Layer 3 of a small transformer language model trained on English Wikipedia (15 layers, counted from 0, width 64).
A neuron's activation on a vector x is SiLU(gate . x) times (in . x), where the dot is the dot product.

Input weights of the MLP neurons that the questions are about. A number n stands for (n - 500) times 0.00088.
n1 gate: 258 492 509 590 534 671 611 632 641 330 607 560 333 473 633 497 553 591 662 503 438 687 326 279 658 509 517 581 420 587 742 262 707 491 401 750 765 466 626 519 258 402 576 269 342 377 453 250 203 444 597 471 126 605 542 367 862 377 722 664 646 535 135 341
n3 gate: 804 495 363 712 306 655 493 225 454 450 535 717 379 616 534 536 472 836 256 476 459 724 485 235 493 586 635 445 574 354 550 236 678 560 255 337 689 572 464 38 305 496 656 304 494 624 505 462 451 789 487 477 588 501 603 562 489 180 496 766 549 512 429 363
n12 gate: 366 303 525 420 445 327 326 454 327 325 253 216 502 670 573 459 410 462 393 551 621 169 276 294 393 475 626 263 452 475 382 393 316 482 259 494 384 333 827 215 471 844 493 545 464 488 130 537 120 764 275 358 483 595 333 272 617 399 647 228 641 440 512 569
n15 gate: 454 821 285 716 299 659 525 747 490 489 549 683 410 530 678 509 889 569 351 684 626 251 540 217 539 767 580 335 567 624 715 386 523 367 588 503 650 670 711 355 177 359 840 577 490 631 567 507 671 691 316 545 674 660 493 399 547 578 533 386 400 562 409 299
n24 gate: 808 487 599 293 754 410 527 197 387 467 314 289 687 317 384 644 533 686 576 524 61 523 387 601 394 190 206 468 516 506 631 259 545 661 559 554 697 423 526 275 553 602 429 339 90 613 473 672 403 680 478 420 154 406 447 657 469 189 233 436 517 446 472 483
n37 gate: 320 488 567 564 271 523 629 463 647 816 542 609 778 300 480 600 307 451 779 365 274 535 519 372 272 609 515 301 758 463 661 705 293 699 332 393 450 552 617 525 542 262 850 559 823 285 458 295 465 430 588 548 578 438 496 882 333 307 674 588 508 625 534 513
n73 gate: 643 618 518 491 423 625 664 471 497 467 79 564 673 344 574 470 740 619 616 500 411 535 385 596 506 507 485 537 500 888 494 388 401 574 404 291 457 749 548 477 294 412 830 529 249 606 441 351 206 467 481 487 491 556 613 361 482 315 687 395 674 618 464 483
n100 gate: 474 772 824 647 64 529 598 461 488 575 702 643 615 504 579 336 394 363 570 455 311 741 404 184 315 602 532 597 537 420 391 436 751 570 459 532 576 468 777 698 451 619 719 538 483 362 338 263 516 675 500 402 481 552 658 266 835 604 505 401 350 833 396 660
n101 gate: 757 560 485 598 304 613 638 663 503 250 500 578 547 260 533 571 504 366 393 563 760 648 723 448 504 184 339 528 371 432 611 446 364 616 491 473 368 527 478 301 545 465 622 817 422 427 804 431 611 447 548 560 478 423 524 223 413 509 431 610 434 339 473 444
n124 gate: 502 505 658 470 526 632 473 421 726 609 712 670 561 168 456 146 685 438 356 480 471 458 564 640 541 531 362 714 265 542 636 442 599 413 642 404 569 674 547 283 406 639 807 571 347 642 531 778 276 461 478 789 661 902 588 780 649 348 915 483 277 324 538 501
n134 gate: 569 474 571 392 468 809 191 311 637 297 772 346 616 498 559 570 552 582 429 456 528 572 555 297 553 418 318 350 208 413 658 71 483 136 580 472 814 656 702 424 576 617 479 452 499 476 564 313 92 410 547 524 375 475 517 375 472 333 584 597 522 770 437 658
n139 gate: 487 770 925 515 548 579 370 687 612 252 250 429 691 339 500 197 515 503 477 637 187 931 415 459 369 528 470 314 326 551 336 425 295 422 289 217 890 718 473 641 315 396 432 362 424 593 791 565 616 581 365 366 411 255 543 519 409 230 491 518 797 480 200 492
n154 gate: 508 547 625 311 379 170 297 465 496 365 498 491 315 645 461 509 674 386 663 383 593 465 401 735 530 526 465 227 161 662 690 421 405 637 449 693 572 106 319 503 300 175 605 551 576 567 331 59 727 616 455 281 564 464 689 498 533 612 365 363 456 664 626 673
n172 gate: 512 477 742 445 528 456 207 642 252 131 564 364 323 365 602 432 680 704 454 515 525 550 543 660 425 318 377 128 137 406 655 460 491 743 434 433 369 496 419 177 619 612 417 411 608 531 266 445 456 610 528 637 434 509 661 672 843 396 146 630 408 613 578 533
n179 gate: 588 498 382 737 347 550 383 630 453 420 481 488 556 620 366 476 705 593 743 739 829 417 215 450 497 444 586 367 570 387 324 386 380 576 430 856 449 709 520 347 328 399 656 749 222 519 675 750 427 530 341 524 702 343 427 281 644 384 821 573 373 448 385 708
n186 gate: 654 599 312 780 358 283 469 358 346 541 467 530 800 475 403 711 688 716 428 350 637 668 443 460 342 118 544 398 576 774 353 352 656 692 829 494 704 577 701 216 404 603 680 325 240 742 710 356 504 408 417 659 433 588 487 532 246 380 553 368 518 610 419 716
n1 in: 474 503 402 469 443 541 472 502 323 591 549 465 352 578 375 303 441 750 455 452 606 393 234 542 588 254 338 336 646 257 597 516 716 510 208 566 608 338 766 201 810 389 459 471 457 430 509 349 584 590 519 498 685 584 197 448 672 311 548 543 504 710 532 415
n3 in: 608 253 561 450 519 494 475 479 492 615 684 796 346 591 623 660 307 591 103 377 418 452 586 406 431 536 572 434 567 317 448 323 622 571 419 283 505 513 357 352 670 204 651 387 616 592 608 460 591 804 518 186 705 482 463 432 382 56 418 533 418 567 622 474
n12 in: 395 381 338 366 522 362 369 507 124 213 330 382 295 318 685 502 368 451 427 557 559 356 468 405 524 688 498 576 759 339 505 317 332 438 287 547 617 276 562 434 728 699 540 409 590 258 423 510 355 629 446 527 486 631 343 324 502 577 604 199 578 706 388 550
n15 in: 276 755 450 607 508 809 570 619 613 481 684 759 498 549 729 501 462 429 364 569 638 171 580 361 662 749 632 434 727 494 600 559 599 287 535 531 576 656 285 551 313 372 647 623 415 310 642 481 567 746 475 519 627 482 238 500 501 583 429 493 454 532 239 273
n24 in: 489 196 529 430 476 635 601 608 493 339 155 436 657 431 338 413 621 547 659 232 672 460 407 408 185 538 696 645 787 834 182 485 594 365 709 401 326 547 598 547 511 152 392 716 631 412 556 683 541 536 599 487 654 550 414 424 389 668 340 480 383 505 584 489
n37 in: 322 414 446 466 477 433 782 568 578 672 738 830 705 620 451 536 399 404 564 268 551 612 449 448 264 628 457 269 810 506 511 644 537 512 390 512 435 267 684 555 480 413 763 560 475 505 338 690 551 497 661 589 650 495 490 650 308 610 599 284 452 742 761 732
n73 in: 615 596 626 394 560 621 478 595 405 559 80 411 721 366 399 471 507 472 546 467 503 475 547 650 625 379 462 694 544 829 376 508 502 651 456 443 413 526 435 655 475 389 678 490 242 363 280 345 283 486 486 517 551 617 525 466 558 375 669 391 561 643 388 505
n100 in: 357 656 563 645 400 372 577 434 187 601 687 440 481 584 640 386 662 473 665 405 320 359 602 577 312 479 514 723 516 395 520 468 582 456 241 494 525 324 602 686 467 552 759 740 382 327 569 587 511 666 497 462 423 406 544 324 536 378 155 378 382 701 264 392
n101 in: 556 407 342 599 442 535 909 488 540 509 525 380 526 249 507 639 666 339 518 655 655 624 440 568 406 393 582 454 567 628 589 439 641 697 500 491 329 623 680 434 486 302 552 594 503 475 822 483 556 413 530 352 687 252 465 610 362 561 395 494 487 647 552 355
n124 in: 602 660 737 214 512 903 466 637 553 496 524 613 455 440 544 384 505 557 372 573 485 490 387 511 423 518 500 669 330 563 521 422 623 664 428 396 614 510 308 764 495 643 570 554 238 620 638 530 516 481 508 511 476 447 431 449 431 357 286 506 603 254 552 461
n134 in: 412 393 432 203 526 599 296 502 400 447 538 346 776 651 372 434 527 407 430 461 542 633 642 392 645 368 251 217 377 348 654 133 320 318 614 579 548 470 536 459 845 712 362 550 451 639 581 266 374 637 392 500 695 571 362 309 471 303 578 317 544 485 371 567
n139 in: 336 276 566 713 407 555 150 431 473 427 414 257 578 424 550 552 760 669 676 403 644 312 230 530 446 602 677 286 573 248 357 535 579 465 644 632 536 324 349 571 675 515 667 737 627 503 526 647 655 804 469 341 701 482 525 266 496 340 612 425 348 567 492 564
n154 in: 415 359 522 696 639 509 420 721 659 609 425 652 530 528 424 636 330 644 482 315 602 662 547 390 341 677 619 774 502 397 471 651 707 357 551 413 798 417 699 386 527 386 345 587 518 612 531 592 555 548 556 512 521 386 504 290 618 272 643 627 398 537 372 437
n172 in: 443 563 443 576 561 709 328 486 531 553 370 695 627 606 320 521 502 520 565 609 469 397 495 277 454 730 344 652 803 401 25 526 605 548 238 333 505 442 610 514 397 687 550 622 312 594 403 397 666 619 310 538 591 451 536 526 642 400 747 367 439 267 295 575
n179 in: 527 563 487 742 506 571 406 418 517 505 407 417 620 775 435 363 626 371 806 620 717 419 365 457 527 579 602 493 393 317 396 517 237 567 327 879 414 634 323 575 607 442 584 751 401 465 523 348 432 496 345 489 668 264 516 404 451 717 624 190 496 521 707 665
n186 in: 623 462 380 716 444 146 509 529 247 507 394 591 627 578 567 816 536 616 395 272 617 691 535 719 300 271 501 268 792 603 191 548 418 877 695 694 673 504 513 529 599 332 422 434 312 552 604 304 706 586 554 382 454 461 491 400 389 367 490 408 399 731 569 678

Each question shows a token from some text and the vector x that enters the MLP there. A number n stands for (n - 500) times 0.0069.

".": 667 449 457 489 481 506 430 511 470 570 408 506 620 219 355 673 466 457 496 484 436 677 430 580 466 535 417 603 767 534 396 668 532 466 574 615 473 584 487 531 529 373 459 527 514 480 456 615 494 543 522 580 413 443 380 515 471 411 707 518 680 525 519 443
The neuron with the highest activation: n24

" R": 850 452 499 518 466 561 575 469 419 538 637 325 648 586 447 597 498 538 408 455 511 537 556 530 420 685 494 561 454 531 486 450 503 504 546 454 265 513 506 563 577 481 528 446 426 445 468 512 338 515 540 496 517 498 460 536 534 492 558 596 483 425 451 692
The neuron with the highest activation: n15

"ave": 520 551 482 576 447 475 506 455 552 594 348 733 355 677 425 512 441 484 509 532 677 672 585 485 526 670 434 454 450 385 591 768 599 550 509 466 408 390 554 593 543 361 389 571 361 435 448 539 626 495 512 489 500 501 302 420 555 525 412 413 514 532 399 449
The most active neuron and its activation: n154, at about 0.34

"y": 541 523 437 526 564 377 329 609 469 541 453 675 469 349 397 553 458 420 539 481 409 350 274 522 539 652 556 553 495 574 262 659 703 422 484 553 646 425 412 563 533 386 351 602 490 479 392 269 639 571 513 502 584 429 419 534 498 563 341 423 342 503 502 590
The most active neuron and its activation: n154, at about 1.5

" L": 618 351 538 522 661 583 506 540 469 629 432 399 612 458 403 441 419 449 396 429 563 428 453 526 505 577 545 587 495 517 493 578 475 560 557 475 318 500 506 390 586 559 442 471 503 439 604 243 492 558 539 489 419 469 507 544 480 492 543 392 305 442 444 536
Which three neurons fire most, strongest first? n100, n15, n24

"ed": 506 516 456 296 470 567 434 512 289 309 409 335 563 583 496 599 532 553 649 397 511 486 607 585 412 284 575 377 630 561 437 509 422 631 694 498 316 432 472 558 613 476 165 652 504 456 514 446 546 678 504 495 517 496 390 454 439 495 599 451 439 575 444 433
The neuron with the highest activation: n24

"t": 355 425 506 537 489 569 462 458 539 490 507 716 547 511 626 442 525 326 484 499 469 448 423 434 539 351 543 399 487 448 381 641 477 502 553 509 434 525 481 610 234 484 451 386 186 374 499 426 586 633 518 553 650 354 459 589 355 535 267 547 573 498 330 477
The neuron with the highest activation: n15

"es": 470 574 460 528 511 398 629 574 442 469 589 744 574 692 496 440 388 399 447 437 467 531 690 591 706 550 576 502 429 615 428 575 652 477 605 444 627 517 422 565 487 352 484 648 507 488 514 536 280 421 520 520 480 491 387 583 486 344 525 610 577 483 621 378
The neuron with the highest activation: n12

"==": 521 462 537 473 474 497 318 422 639 348 557 458 670 430 482 596 399 373 539 499 701 608 531 518 540 355 355 517 685 380 374 583 513 488 403 599 378 603 378 598 653 441 451 628 550 521 654 532 207 368 510 532 275 432 441 471 538 485 645 486 613 571 314 494
The two highest activations, in order: n134, n179

"is": 543 496 444 478 600 478 413 744 266 521 617 580 399 731 538 615 434 681 475 478 483 471 580 462 613 495 471 621 523 554 137 630 507 616 661 610 574 538 460 665 646 586 566 571 378 568 446 360 642 635 515 476 550 522 487 495 543 545 554 597 567 663 553 589
The most active neuron and its activation: n186, at about 1.2

"ent": 458 458 437 400 414 578 871 547 459 398 336 523 541 736 542 631 564 419 617 436 646 428 591 525 549 385 420 459 504 520 364 523 366 534 644 605 484 437 527 650 445 582 280 522 437 439 594 649 498 574 514 479 458 391 376 390 475 510 417 375 499 436 295 463
The neuron with the highest activation: n101

"ix": 416 478 493 555 592 565 570 434 484 463 326 419 366 608 588 595 472 665 574 563 493 545 657 506 488 531 373 412 322 373 433 619 430 513 231 590 533 461 498 764 482 321 419 561 428 398 521 699 528 598 514 496 521 421 356 377 506 589 356 286 372 583 403 568
The most active neuron and its activation: n179, at about 0.54

" cons": 508 530 511 421 714 475 621 575 469 490 732 222 324 886 317 458 394 398 475 456 517 582 582 457 574 311 462 687 693 421 428 540 378 623 330 376 385 546 471 470 609 393 537 609 420 512 408 558 635 629 509 447 631 496 447 549 448 496 403 514 418 494 517 572
The neuron with the highest activation: n139

"ion": 586 445 460 556 603 467 700 599 347 534 336 513 528 806 447 453 417 538 519 512 568 377 575 560 470 623 519 536 569 579 392 636 525 512 451 633 701 488 498 598 586 472 489 672 581 489 635 676 417 642 522 498 483 538 373 302 351 525 545 442 499 516 419 479
The most active neuron and its activation: n179, at about 0.92

"oot": 534 631 477 513 463 431 680 322 681 414 513 522 435 461 494 486 520 384 583 518 648 366 559 415 494 400 521 496 386 336 390 556 537 490 459 483 593 675 513 633 509 310 507 476 396 377 574 677 478 549 525 479 527 454 391 442 532 661 628 674 489 500 344 465
The neuron with the highest activation: n179

"g": 348 508 545 571 699 625 448 436 513 356 508 682 463 300 660 337 369 556 477 490 344 434 538 474 578 278 493 548 438 406 469 524 587 380 454 314 462 282 440 503 504 513 346 511 550 446 430 280 386 625 516 474 523 369 444 614 409 538 436 533 388 526 469 617
Which three neurons fire most, strongest first? n186, n172, n179

" N": 478 383 543 364 498 686 658 453 446 613 522 438 539 516 393 554 407 510 521 415 667 553 492 510 595 552 494 396 353 519 467 596 537 526 606 494 320 343 555 508 559 477 520 389 572 496 553 563 587 547 538 483 478 497 470 503 526 498 508 390 590 454 564 684
The neuron with the highest activation: n15

"|": 627 385 499 424 579 400 313 649 560 392 259 272 578 434 601 447 470 393 549 464 452 417 515 487 530 541 598 650 516 413 413 653 565 430 482 558 629 545 306 621 619 656 454 576 584 498 601 549 457 393 526 570 535 489 482 653 591 535 497 468 494 470 301 427
Which three neurons fire most, strongest first? n139, n37, n3

" the": 476 448 512 540 685 603 479 513 532 503 536 378 418 534 397 540 465 661 478 454 496 579 323 519 473 577 465 453 518 492 340 913 501 349 557 497 437 585 471 647 523 668 289 533 492 455 432 561 488 494 516 466 469 576 405 622 622 536 514 536 363 373 532 479
The most active neuron and its activation: n3, at about 0.34

"el": 562 507 491 415 511 447 581 606 498 392 450 483 384 367 398 527 471 645 302 378 683 459 462 659 486 461 528 492 434 422 425 480 653 601 438 581 267 335 420 568 560 384 471 596 501 451 545 450 455 655 516 469 411 583 412 432 360 574 567 544 339 629 538 369
The neuron with the highest activation: n101

" \"": 402 584 527 391 595 559 446 548 687 477 373 323 452 659 406 685 432 367 524 469 564 685 459 573 522 536 693 505 604 550 342 696 643 483 264 659 490 531 455 614 543 442 549 579 575 460 566 496 379 475 519 498 398 419 512 658 506 485 228 444 644 459 516 464
The two highest activations, in order: n134, n3

"ep": 520 437 482 411 430 488 660 678 687 419 420 393 499 611 373 444 391 359 426 361 532 242 584 492 504 259 493 532 495 503 317 424 635 405 628 658 511 352 458 562 517 598 339 498 348 434 627 531 321 620 515 463 551 443 401 484 385 537 627 627 592 512 519 477
The neuron with the highest activation: n134

",": 420 508 474 656 603 603 359 524 468 496 553 380 561 436 493 744 466 477 489 452 514 495 401 586 399 257 457 379 630 413 384 844 444 470 566 508 606 510 441 534 510 534 478 536 673 491 496 481 602 421 522 528 564 598 381 589 569 457 494 466 569 588 500 444
The neuron with the highest activation: n186

"i": 665 376 466 462 627 561 598 495 366 477 497 666 400 264 539 493 497 502 443 488 415 482 595 467 620 517 535 560 327 586 416 461 462 341 378 418 491 534 431 437 516 359 319 508 455 539 422 602 437 593 525 504 616 503 367 637 342 521 451 393 667 595 413 414
The most active neuron and its activation: n3, at about 0.55

"ar": 555 482 455 465 446 663 558 604 605 557 433 740 376 440 659 554 446 381 394 569 567 506 395 538 534 671 397 594 666 492 580 540 514 668 538 487 543 399 375 450 618 539 267 398 373 487 642 412 555 601 518 482 539 483 433 628 494 672 536 802 541 458 522 512
The most active neuron and its activation: n100, at about 0.41

" de": 585 411 506 605 498 404 540 461 557 520 637 352 516 539 410 693 509 411 488 538 640 495 543 564 485 374 569 692 632 498 432 530 473 495 521 320 160 317 509 599 621 440 262 571 566 491 487 561 498 552 517 498 448 604 348 505 495 569 642 501 523 496 345 500
The neuron with the highest activation: n124

"ect": 535 565 478 643 297 624 647 481 424 590 312 563 581 620 581 579 453 590 457 561 588 515 565 490 667 552 624 571 463 390 288 638 549 602 500 516 572 610 329 557 395 586 453 450 449 427 615 401 408 588 515 443 521 407 379 290 522 522 365 459 503 618 408 367
The neuron with the highest activation: n15

"ation": 608 529 487 386 609 477 647 502 291 533 453 322 475 712 443 519 600 545 534 570 620 480 473 567 482 544 411 458 572 592 406 678 560 580 431 521 622 449 574 545 408 529 461 650 336 493 518 567 424 561 517 544 486 491 324 312 403 521 324 491 530 437 219 558
The neuron with the highest activation: n24

" g": 495 452 526 557 600 605 411 423 398 541 424 444 448 565 496 486 500 532 589 622 361 518 372 462 461 481 603 556 441 436 351 751 614 628 417 464 335 496 466 338 645 410 336 612 674 491 407 442 403 640 525 483 362 416 488 653 551 474 313 395 379 465 482 610
The neuron with the highest activation: n172

"ud": 577 508 496 500 315 645 759 434 658 473 623 712 643 485 671 495 420 521 413 443 442 607 479 645 550 385 507 596 628 513 437 476 640 591 632 386 382 454 446 608 607 501 434 491 493 460 584 271 382 520 520 476 430 474 401 497 465 536 754 591 600 578 644 499
The neuron with the highest activation: n37

"les": 633 574 480 537 485 402 467 386 372 491 432 498 516 576 451 626 410 525 460 426 559 506 625 530 526 597 618 394 461 560 441 727 608 574 568 550 459 442 598 537 741 372 531 694 539 406 307 703 402 457 511 528 598 506 336 489 549 478 381 541 557 641 467 450
The most active neuron and its activation: n124, at about 0.27

"j": 691 506 531 578 558 534 610 433 734 514 612 652 460 401 704 501 486 428 416 301 413 341 754 551 439 419 441 340 478 486 397 553 604 526 579 559 460 252 402 588 534 482 626 522 559 430 622 398 483 559 518 470 606 555 476 636 441 393 451 507 513 404 527 635
The most active neuron and its activation: n37, at about 1.1

"ist": 318 534 489 462 576 524 517 722 430 562 411 542 384 354 584 603 372 675 412 536 446 475 528 474 475 239 461 658 659 388 357 620 574 600 533 406 581 446 495 662 441 590 531 393 536 382 706 359 559 573 512 526 481 440 438 448 548 584 444 752 603 492 216 436
Which three neurons fire most, strongest first? n1, n179, n134

"ory": 575 563 442 341 361 356 611 564 439 489 428 609 439 627 445 463 407 578 593 442 572 545 401 566 511 629 455 490 451 583 411 744 685 515 511 578 527 474 502 541 661 390 428 595 501 482 468 593 573 580 522 516 407 531 340 449 549 568 564 544 509 526 358 418
Which three neurons fire most, strongest first? n134, n154, n3

"ly": 557 562 458 644 563 436 503 519 609 584 569 485 458 203 445 564 493 577 571 483 494 596 495 497 601 524 476 466 412 566 504 664 396 630 601 573 573 391 409 566 707 380 468 705 520 403 529 272 594 539 525 518 535 496 403 525 576 479 263 575 488 571 443 361
The two highest activations, in order: n101, n154

" comm": 541 479 521 565 539 602 624 609 483 417 488 262 493 837 378 408 440 470 490 446 355 341 601 424 516 340 441 566 636 429 374 365 462 484 483 456 344 493 446 628 385 576 412 590 292 445 587 407 615 720 515 479 499 579 436 525 422 541 236 697 518 464 472 592
The most active neuron and its activation: n24, at about 0.63

"ing": 378 466 447 367 340 316 558 452 468 372 543 532 549 387 474 511 481 478 563 512 558 612 645 518 640 365 427 401 394 633 526 513 479 556 634 483 515 578 405 647 515 322 317 579 660 467 474 387 546 474 518 526 411 411 338 611 519 549 529 546 527 356 366 378
The most active neuron and its activation: n101, at about 0.39

"ut": 591 567 535 519 371 477 625 364 543 452 520 423 406 812 641 611 498 607 663 419 541 530 580 521 603 397 590 535 462 443 280 598 469 601 546 564 594 475 483 697 611 504 402 524 402 361 507 458 519 642 512 447 583 413 443 385 401 609 235 382 373 624 447 515
The most active neuron and its activation: n100, at about 1.7

"S": 607 502 503 431 526 454 503 565 462 687 512 428 517 656 506 577 289 355 557 451 542 484 573 415 483 505 441 451 367 577 290 623 590 532 507 473 440 517 516 477 762 545 547 561 465 455 459 736 589 331 531 487 586 446 507 579 525 343 465 467 497 449 432 509
Which three neurons fire most, strongest first? n15, n37, n139

" c": 544 403 527 535 548 631 517 479 425 543 632 300 565 524 426 524 449 486 507 560 423 411 371 511 560 304 565 638 573 452 384 672 582 592 500 377 403 590 449 487 568 430 420 592 636 502 392 574 516 677 532 499 317 501 499 419 541 534 496 435 558 382 430 516
The neuron with the highest activation: n24